Layer 5 of a small transformer language model trained on English Wikipedia (10 layers, counted from 0, width 128).
A neuron's activation on a vector x is ReLU(gate . x) times (in . x), where the dot is the dot product.

Input weights of the MLP neurons that the questions are about. A number n stands for (n - 128) times 0.0019.
n79 gate: 87, 91, 116, 131, 94, 138, 138, 24, 130, 129, 149, 116, 113, 174, 74, 122, 161, 179, 146, 197, 83, 160, 114, 95, 131, 155, 158, 115, 153, 165, 139, 128, 109, 97, 148, 133, 103, 155, 102, 86, 119, 120, 175, 73, 143, 155, 113, 146, 161, 121, 127, 156, 129, 166, 130, 111, 143, 96, 142, 153, 67, 133, 132, 96, 128, 152, 71, 115, 143, 218, 169, 114, 173, 86, 78, 68, 98, 74, 148, 91, 84, 173, 145, 138, 159, 198, 186, 117, 114, 88, 92, 79, 125, 151, 160, 132, 144, 139, 121, 118, 131, 110, 129, 163, 189, 107, 176, 170, 153, 125, 99, 117, 150, 154, 131, 189, 168, 112, 106, 168, 200, 129, 110, 127, 156, 153, 136, 122
n183 gate: 118, 119, 143, 117, 103, 131, 134, 80, 175, 125, 143, 119, 149, 169, 58, 136, 108, 109, 142, 144, 98, 94, 179, 119, 157, 146, 92, 150, 119, 137, 116, 114, 170, 107, 143, 166, 50, 130, 73, 140, 104, 141, 119, 146, 119, 136, 119, 150, 116, 74, 105, 149, 115, 127, 122, 105, 59, 120, 159, 79, 137, 176, 126, 121, 124, 147, 122, 131, 168, 130, 124, 136, 198, 106, 140, 164, 162, 108, 103, 89, 150, 116, 148, 156, 152, 118, 146, 135, 101, 103, 142, 135, 161, 118, 79, 144, 94, 177, 152, 118, 131, 145, 176, 110, 181, 181, 109, 60, 161, 109, 142, 110, 129, 175, 114, 124, 119, 88, 94, 176, 99, 123, 110, 145, 141, 118, 115, 171
n192 gate: 95, 101, 134, 116, 128, 121, 102, 58, 120, 83, 37, 174, 93, 139, 99, 169, 66, 73, 98, 177, 144, 142, 148, 123, 164, 118, 174, 67, 153, 128, 63, 79, 106, 135, 179, 106, 104, 127, 107, 150, 89, 103, 119, 121, 101, 186, 120, 161, 103, 77, 125, 87, 149, 144, 140, 128, 135, 182, 107, 103, 87, 143, 109, 189, 121, 114, 130, 121, 113, 160, 117, 184, 170, 115, 55, 173, 165, 113, 123, 154, 92, 114, 134, 120, 97, 115, 99, 142, 133, 78, 136, 182, 91, 171, 110, 129, 206, 84, 173, 103, 129, 128, 164, 126, 189, 149, 110, 86, 88, 176, 85, 151, 76, 155, 133, 133, 72, 126, 130, 149, 115, 124, 192, 140, 122, 156, 93, 70
n235 gate: 153, 161, 181, 48, 175, 81, 133, 146, 136, 103, 135, 4, 185, 147, 140, 116, 104, 45, 112, 139, 113, 120, 160, 151, 124, 125, 124, 123, 122, 145, 134, 169, 132, 214, 121, 178, 132, 77, 122, 93, 157, 140, 151, 62, 198, 148, 93, 121, 106, 137, 123, 63, 96, 208, 150, 90, 100, 128, 154, 67, 156, 140, 118, 111, 145, 103, 152, 174, 112, 125, 162, 116, 128, 169, 110, 76, 158, 136, 163, 156, 90, 161, 124, 117, 131, 148, 117, 188, 149, 141, 115, 114, 130, 104, 153, 129, 151, 170, 210, 143, 121, 106, 116, 108, 185, 95, 84, 155, 108, 109, 145, 168, 130, 134, 42, 162, 168, 103, 137, 105, 151, 113, 149, 159, 148, 139, 76, 82
n79 in: 127, 59, 99, 108, 60, 162, 140, 91, 158, 156, 147, 157, 156, 174, 103, 115, 76, 105, 122, 91, 88, 100, 154, 128, 94, 89, 140, 82, 108, 88, 154, 150, 156, 123, 184, 166, 143, 120, 140, 145, 131, 144, 177, 120, 170, 198, 120, 121, 149, 150, 125, 103, 126, 98, 112, 114, 61, 79, 96, 127, 98, 136, 123, 135, 85, 147, 117, 70, 133, 140, 107, 110, 128, 111, 114, 128, 141, 134, 197, 177, 167, 132, 164, 128, 180, 109, 97, 112, 131, 150, 128, 100, 125, 122, 184, 63, 143, 132, 149, 93, 89, 84, 105, 120, 127, 74, 149, 154, 143, 108, 97, 163, 175, 158, 146, 156, 180, 162, 57, 145, 107, 94, 119, 165, 112, 137, 142, 85
n183 in: 146, 134, 138, 132, 152, 175, 149, 107, 127, 150, 133, 106, 108, 130, 138, 161, 94, 131, 93, 149, 131, 140, 103, 133, 137, 127, 138, 149, 100, 80, 152, 122, 105, 154, 151, 132, 62, 148, 118, 135, 131, 91, 153, 75, 140, 116, 101, 154, 181, 125, 65, 135, 143, 114, 112, 113, 151, 157, 129, 193, 130, 140, 182, 113, 106, 154, 138, 75, 84, 46, 106, 204, 98, 113, 149, 152, 146, 142, 178, 104, 127, 146, 113, 147, 155, 91, 141, 139, 157, 128, 169, 162, 140, 183, 129, 68, 187, 77, 112, 137, 132, 145, 158, 113, 113, 110, 151, 72, 173, 52, 150, 120, 116, 96, 113, 113, 108, 182, 114, 172, 74, 86, 122, 135, 183, 141, 105, 99
n192 in: 135, 134, 101, 166, 142, 116, 84, 92, 89, 139, 194, 95, 108, 151, 136, 192, 175, 129, 122, 144, 116, 143, 115, 136, 95, 96, 161, 149, 104, 150, 124, 129, 149, 132, 186, 137, 117, 133, 146, 122, 133, 51, 143, 98, 170, 113, 120, 116, 83, 168, 122, 151, 120, 168, 110, 138, 131, 77, 157, 133, 113, 119, 131, 127, 66, 138, 125, 140, 181, 161, 126, 139, 112, 105, 119, 103, 149, 78, 120, 99, 139, 203, 117, 135, 184, 173, 153, 141, 165, 176, 98, 87, 78, 80, 114, 106, 109, 98, 168, 89, 98, 111, 154, 99, 130, 107, 121, 141, 134, 112, 102, 121, 141, 122, 160, 138, 118, 149, 182, 135, 172, 165, 202, 120, 117, 98, 82, 131
n235 in: 139, 112, 125, 148, 133, 164, 153, 136, 126, 92, 121, 130, 128, 94, 119, 144, 75, 126, 158, 198, 179, 155, 152, 138, 169, 153, 99, 102, 125, 170, 159, 87, 126, 63, 147, 131, 138, 161, 159, 90, 122, 117, 103, 183, 162, 93, 106, 117, 121, 101, 115, 127, 122, 95, 173, 112, 111, 97, 145, 161, 27, 127, 111, 126, 132, 113, 137, 123, 52, 107, 83, 194, 115, 97, 142, 167, 98, 98, 100, 190, 83, 106, 100, 178, 133, 163, 113, 217, 141, 82, 137, 164, 121, 94, 120, 100, 107, 170, 127, 108, 140, 120, 138, 153, 136, 131, 150, 89, 40, 134, 114, 109, 128, 151, 134, 97, 88, 176, 159, 159, 109, 107, 170, 119, 96, 138, 115, 176

Each question shows a token from some text and the vector x that enters the MLP there. A number n stands for (n - 128) times 0.032.

"al": 132, 142, 143, 75, 166, 209, 145, 181, 121, 106, 132, 106, 51, 146, 155, 95, 148, 82, 128, 146, 192, 147, 172, 131, 100, 151, 138, 113, 75, 82, 123, 69, 149, 72, 97, 75, 173, 143, 114, 115, 106, 85, 98, 151, 133, 138, 156, 122, 107, 130, 145, 157, 96, 121, 95, 146, 91, 177, 119, 132, 140, 143, 140, 136, 130, 144, 139, 122, 133, 140, 166, 173, 153, 132, 150, 167, 143, 170, 116, 146, 129, 66, 156, 121, 83, 113, 183, 118, 110, 140, 163, 201, 155, 139, 152, 73, 122, 115, 133, 131, 127, 92, 133, 122, 128, 79, 129, 119, 166, 111, 182, 106, 118, 109, 101, 123, 158, 82, 54, 176, 132, 92, 130, 158, 166, 123, 101, 148
Which neuron lights up most? n183

" of": 119, 106, 124, 126, 178, 114, 80, 187, 120, 114, 120, 151, 80, 118, 162, 135, 194, 117, 155, 79, 159, 190, 122, 86, 96, 106, 140, 138, 100, 109, 131, 100, 82, 137, 125, 156, 154, 97, 112, 79, 132, 88, 153, 145, 135, 136, 88, 164, 104, 154, 88, 145, 139, 123, 118, 66, 118, 69, 107, 133, 133, 170, 121, 218, 81, 149, 113, 152, 114, 143, 93, 125, 144, 147, 138, 163, 121, 105, 81, 201, 112, 116, 115, 133, 80, 154, 117, 123, 110, 169, 87, 180, 140, 155, 185, 109, 152, 173, 132, 85, 132, 121, 146, 112, 154, 102, 104, 81, 129, 172, 86, 122, 138, 191, 101, 130, 105, 103, 140, 164, 157, 119, 108, 146, 159, 112, 137, 130
Which two neurons fire most, strongest first? n192, n235

" Is": 128, 148, 58, 92, 171, 92, 119, 211, 127, 94, 104, 130, 113, 164, 190, 95, 101, 110, 131, 112, 98, 89, 103, 99, 127, 108, 121, 161, 129, 148, 150, 125, 118, 95, 159, 169, 136, 104, 179, 149, 110, 117, 124, 141, 93, 119, 74, 111, 84, 109, 145, 132, 173, 91, 139, 138, 136, 114, 130, 143, 164, 189, 147, 160, 106, 174, 96, 167, 124, 146, 109, 120, 166, 122, 161, 171, 124, 160, 141, 213, 136, 103, 132, 85, 92, 146, 162, 123, 95, 138, 153, 141, 114, 109, 147, 165, 95, 179, 154, 124, 93, 140, 144, 133, 165, 88, 170, 123, 146, 70, 114, 112, 168, 145, 151, 102, 101, 160, 139, 111, 159, 103, 89, 150, 158, 129, 115, 112
Which neuron lights up most? n235

" b": 168, 152, 169, 118, 98, 132, 107, 162, 52, 114, 136, 129, 131, 124, 130, 115, 152, 85, 167, 131, 94, 130, 100, 148, 118, 132, 149, 179, 141, 145, 143, 123, 95, 133, 105, 124, 175, 96, 102, 130, 126, 122, 94, 141, 117, 80, 96, 163, 66, 136, 159, 105, 160, 119, 95, 98, 156, 145, 162, 190, 127, 69, 162, 137, 139, 155, 174, 184, 123, 107, 103, 129, 134, 159, 121, 113, 140, 138, 125, 149, 85, 96, 170, 135, 109, 178, 151, 74, 109, 73, 118, 188, 168, 84, 103, 112, 138, 145, 129, 62, 124, 101, 65, 166, 128, 89, 118, 112, 120, 144, 114, 107, 179, 167, 164, 93, 121, 129, 122, 151, 173, 115, 105, 137, 154, 137, 116, 153
Which neuron lights up most? n235

"ame": 96, 154, 126, 129, 155, 112, 117, 201, 70, 115, 112, 168, 119, 149, 117, 83, 181, 122, 147, 87, 164, 82, 138, 130, 160, 146, 162, 146, 93, 130, 141, 34, 90, 121, 167, 199, 160, 81, 165, 109, 164, 114, 127, 113, 158, 147, 115, 104, 58, 118, 157, 138, 113, 95, 110, 128, 101, 108, 104, 156, 97, 118, 119, 157, 157, 143, 99, 176, 150, 99, 133, 134, 162, 109, 140, 186, 131, 130, 149, 124, 131, 66, 137, 110, 100, 127, 94, 131, 164, 158, 112, 139, 137, 118, 125, 111, 108, 129, 136, 96, 140, 157, 187, 89, 117, 145, 122, 103, 116, 121, 102, 70, 109, 145, 177, 95, 149, 138, 135, 161, 162, 65, 170, 139, 112, 113, 138, 170
Which neuron lights up most? n192

" j": 131, 183, 123, 141, 105, 127, 111, 179, 135, 95, 135, 160, 138, 153, 95, 118, 187, 109, 145, 164, 107, 118, 114, 144, 135, 170, 137, 229, 138, 71, 145, 79, 141, 98, 73, 153, 127, 98, 134, 120, 177, 132, 146, 126, 95, 106, 71, 111, 125, 140, 75, 164, 159, 90, 116, 152, 168, 150, 159, 158, 120, 156, 153, 150, 157, 138, 192, 163, 130, 154, 91, 123, 142, 98, 157, 131, 84, 129, 142, 110, 113, 72, 147, 91, 117, 164, 127, 34, 138, 95, 156, 103, 169, 89, 139, 97, 106, 103, 157, 63, 151, 117, 113, 97, 109, 123, 122, 103, 154, 130, 104, 104, 142, 128, 135, 105, 140, 121, 118, 148, 107, 107, 171, 139, 170, 116, 121, 130
Which neuron lights up most? n183

" Y": 153, 168, 56, 134, 79, 51, 126, 173, 97, 142, 121, 87, 121, 107, 130, 117, 126, 116, 158, 111, 73, 115, 115, 101, 140, 120, 125, 222, 130, 101, 106, 92, 129, 121, 123, 149, 111, 99, 150, 124, 144, 66, 114, 145, 81, 100, 85, 158, 160, 153, 104, 162, 160, 129, 109, 96, 192, 123, 137, 125, 159, 151, 133, 108, 136, 155, 139, 125, 135, 149, 114, 130, 153, 84, 147, 121, 166, 124, 186, 96, 141, 134, 145, 114, 108, 138, 117, 84, 99, 92, 120, 190, 143, 119, 131, 141, 97, 171, 96, 128, 100, 159, 83, 107, 155, 145, 87, 168, 167, 114, 115, 90, 169, 138, 155, 139, 119, 114, 124, 162, 154, 96, 167, 151, 139, 114, 72, 128
Which neuron lights up most? n183

"ident": 150, 125, 137, 90, 112, 120, 122, 169, 163, 123, 110, 134, 116, 111, 184, 122, 182, 96, 143, 113, 131, 202, 207, 154, 185, 150, 189, 142, 98, 85, 193, 82, 164, 117, 143, 169, 199, 170, 93, 113, 150, 127, 118, 155, 124, 106, 124, 106, 82, 134, 100, 131, 91, 91, 130, 63, 90, 129, 146, 135, 145, 208, 139, 149, 124, 181, 104, 128, 129, 85, 155, 150, 112, 92, 159, 133, 169, 122, 112, 121, 135, 87, 151, 128, 122, 168, 145, 116, 119, 109, 185, 162, 120, 163, 131, 63, 127, 170, 89, 107, 161, 97, 70, 97, 89, 89, 121, 132, 154, 108, 132, 132, 130, 99, 149, 115, 136, 111, 124, 182, 139, 131, 150, 172, 132, 123, 93, 153
Which neuron fires most, and how strongly? n183, at about 0.36

"b": 106, 152, 91, 145, 123, 188, 139, 120, 137, 132, 152, 157, 137, 187, 77, 145, 131, 84, 137, 188, 144, 40, 174, 97, 88, 112, 121, 121, 96, 152, 103, 111, 77, 114, 76, 116, 142, 157, 160, 120, 142, 133, 193, 163, 136, 124, 143, 129, 128, 139, 138, 82, 127, 106, 75, 107, 116, 155, 129, 122, 182, 56, 121, 157, 126, 130, 108, 144, 145, 211, 141, 145, 119, 123, 169, 120, 134, 73, 132, 141, 141, 135, 139, 75, 124, 171, 146, 124, 95, 136, 110, 111, 129, 144, 158, 87, 115, 120, 187, 76, 164, 124, 62, 174, 152, 82, 135, 150, 123, 104, 146, 82, 153, 153, 144, 136, 141, 121, 106, 130, 153, 97, 101, 132, 162, 150, 89, 163
Which neuron fires most, and how strongly? n79, at about 2

" the": 140, 151, 148, 105, 111, 134, 165, 150, 128, 124, 113, 153, 70, 115, 145, 164, 169, 117, 146, 108, 113, 97, 109, 96, 104, 112, 138, 169, 129, 175, 145, 91, 163, 146, 120, 138, 156, 74, 130, 91, 155, 126, 111, 118, 130, 113, 68, 129, 115, 134, 54, 194, 143, 89, 110, 121, 116, 127, 93, 169, 133, 136, 142, 127, 51, 124, 80, 151, 145, 131, 91, 139, 133, 109, 125, 166, 135, 127, 97, 92, 96, 111, 133, 114, 74, 169, 131, 100, 110, 85, 93, 167, 146, 177, 164, 129, 144, 133, 123, 82, 171, 112, 107, 80, 142, 77, 108, 89, 151, 146, 113, 113, 140, 170, 131, 89, 133, 115, 116, 136, 149, 114, 141, 121, 118, 49, 145, 95
Which two neurons fire most, strongest first? n183, n192

"^{": 122, 133, 120, 108, 121, 121, 153, 162, 156, 132, 106, 177, 101, 69, 113, 143, 183, 89, 95, 82, 146, 91, 77, 99, 154, 154, 117, 169, 100, 84, 117, 93, 119, 142, 135, 158, 92, 117, 113, 163, 148, 131, 152, 110, 133, 133, 98, 108, 94, 142, 101, 105, 116, 135, 142, 165, 138, 141, 125, 199, 146, 120, 100, 119, 121, 82, 125, 132, 127, 117, 130, 77, 118, 99, 183, 118, 140, 99, 98, 106, 171, 92, 76, 75, 204, 153, 148, 159, 108, 178, 142, 116, 71, 37, 117, 95, 142, 170, 118, 141, 112, 145, 86, 93, 148, 126, 139, 67, 95, 135, 145, 80, 127, 106, 168, 140, 154, 130, 105, 146, 124, 79, 161, 148, 99, 123, 136, 130
Which neuron lights up most? n183

"c": 182, 114, 119, 108, 87, 166, 132, 115, 117, 121, 150, 91, 141, 69, 159, 136, 134, 121, 183, 122, 187, 151, 106, 87, 112, 117, 131, 94, 99, 124, 128, 80, 126, 105, 61, 105, 124, 105, 116, 126, 146, 103, 164, 108, 127, 101, 98, 127, 102, 133, 173, 132, 146, 80, 94, 85, 118, 87, 104, 147, 168, 184, 138, 137, 128, 145, 89, 115, 144, 125, 137, 138, 155, 119, 119, 66, 121, 127, 145, 154, 151, 119, 120, 121, 171, 151, 167, 113, 171, 55, 125, 138, 113, 107, 154, 55, 143, 151, 111, 65, 96, 63, 74, 46, 106, 78, 138, 119, 131, 116, 115, 100, 126, 76, 129, 151, 121, 135, 102, 175, 153, 95, 150, 132, 101, 197, 90, 128
Which neuron lights up most? n79

"ent": 160, 135, 123, 151, 145, 117, 140, 115, 100, 122, 164, 178, 145, 105, 95, 131, 184, 93, 159, 71, 179, 119, 173, 145, 115, 121, 156, 134, 155, 54, 135, 32, 135, 132, 181, 138, 165, 59, 116, 138, 123, 143, 108, 128, 138, 123, 151, 131, 78, 118, 135, 183, 129, 113, 90, 142, 192, 133, 116, 115, 112, 101, 143, 185, 130, 183, 96, 87, 111, 169, 102, 132, 167, 184, 155, 126, 148, 178, 138, 123, 136, 82, 93, 152, 126, 149, 110, 106, 128, 154, 147, 124, 135, 108, 127, 118, 80, 89, 134, 108, 142, 105, 88, 163, 150, 110, 121, 133, 116, 136, 105, 114, 149, 222, 145, 116, 126, 130, 94, 78, 132, 81, 112, 111, 131, 117, 97, 152
Which neuron lights up most? n192

"==": 108, 110, 107, 124, 101, 147, 132, 113, 66, 122, 184, 124, 120, 102, 161, 97, 181, 111, 125, 162, 88, 116, 116, 140, 134, 171, 150, 145, 77, 84, 87, 82, 149, 74, 134, 103, 167, 108, 184, 66, 90, 109, 91, 148, 120, 145, 101, 151, 108, 146, 141, 136, 158, 132, 162, 149, 131, 114, 138, 145, 121, 117, 101, 221, 128, 172, 78, 123, 137, 124, 55, 138, 104, 92, 138, 108, 132, 114, 123, 147, 179, 99, 171, 124, 128, 79, 142, 162, 100, 117, 111, 148, 129, 185, 123, 103, 99, 174, 161, 99, 166, 65, 163, 144, 99, 138, 95, 117, 143, 131, 88, 94, 145, 129, 141, 147, 130, 129, 77, 137, 184, 94, 108, 138, 108, 160, 143, 135
Which neuron lights up most? n79

"k": 135, 90, 105, 182, 130, 178, 164, 129, 114, 105, 143, 152, 127, 126, 67, 146, 105, 88, 144, 120, 172, 146, 128, 54, 130, 147, 160, 140, 100, 122, 102, 153, 146, 144, 109, 102, 125, 135, 139, 129, 137, 56, 161, 151, 147, 155, 161, 138, 129, 151, 171, 128, 139, 71, 111, 93, 72, 144, 74, 187, 156, 133, 154, 154, 171, 156, 95, 159, 106, 135, 122, 82, 161, 138, 127, 74, 101, 102, 80, 96, 80, 111, 134, 122, 117, 176, 170, 140, 187, 86, 129, 105, 145, 165, 158, 98, 129, 180, 123, 97, 140, 108, 166, 60, 131, 138, 122, 154, 95, 124, 89, 130, 107, 93, 130, 133, 163, 141, 151, 167, 155, 60, 153, 142, 147, 135, 97, 164
Which two neurons fire most, strongest first? n79, n192

" M": 162, 152, 128, 134, 133, 124, 151, 178, 131, 139, 118, 111, 103, 91, 132, 122, 144, 100, 160, 88, 83, 150, 104, 104, 115, 176, 144, 190, 119, 114, 69, 109, 154, 86, 147, 149, 143, 114, 117, 169, 128, 103, 166, 115, 91, 76, 71, 149, 93, 149, 146, 166, 98, 103, 125, 107, 128, 150, 113, 149, 130, 158, 136, 160, 127, 120, 154, 132, 169, 128, 136, 122, 147, 94, 166, 132, 171, 107, 135, 164, 139, 103, 97, 77, 157, 156, 124, 109, 131, 85, 105, 149, 92, 120, 144, 102, 96, 157, 115, 87, 127, 186, 116, 126, 126, 90, 117, 135, 170, 111, 128, 118, 203, 135, 172, 99, 94, 124, 109, 141, 144, 86, 82, 156, 188, 103, 103, 98
Which neuron lights up most? n183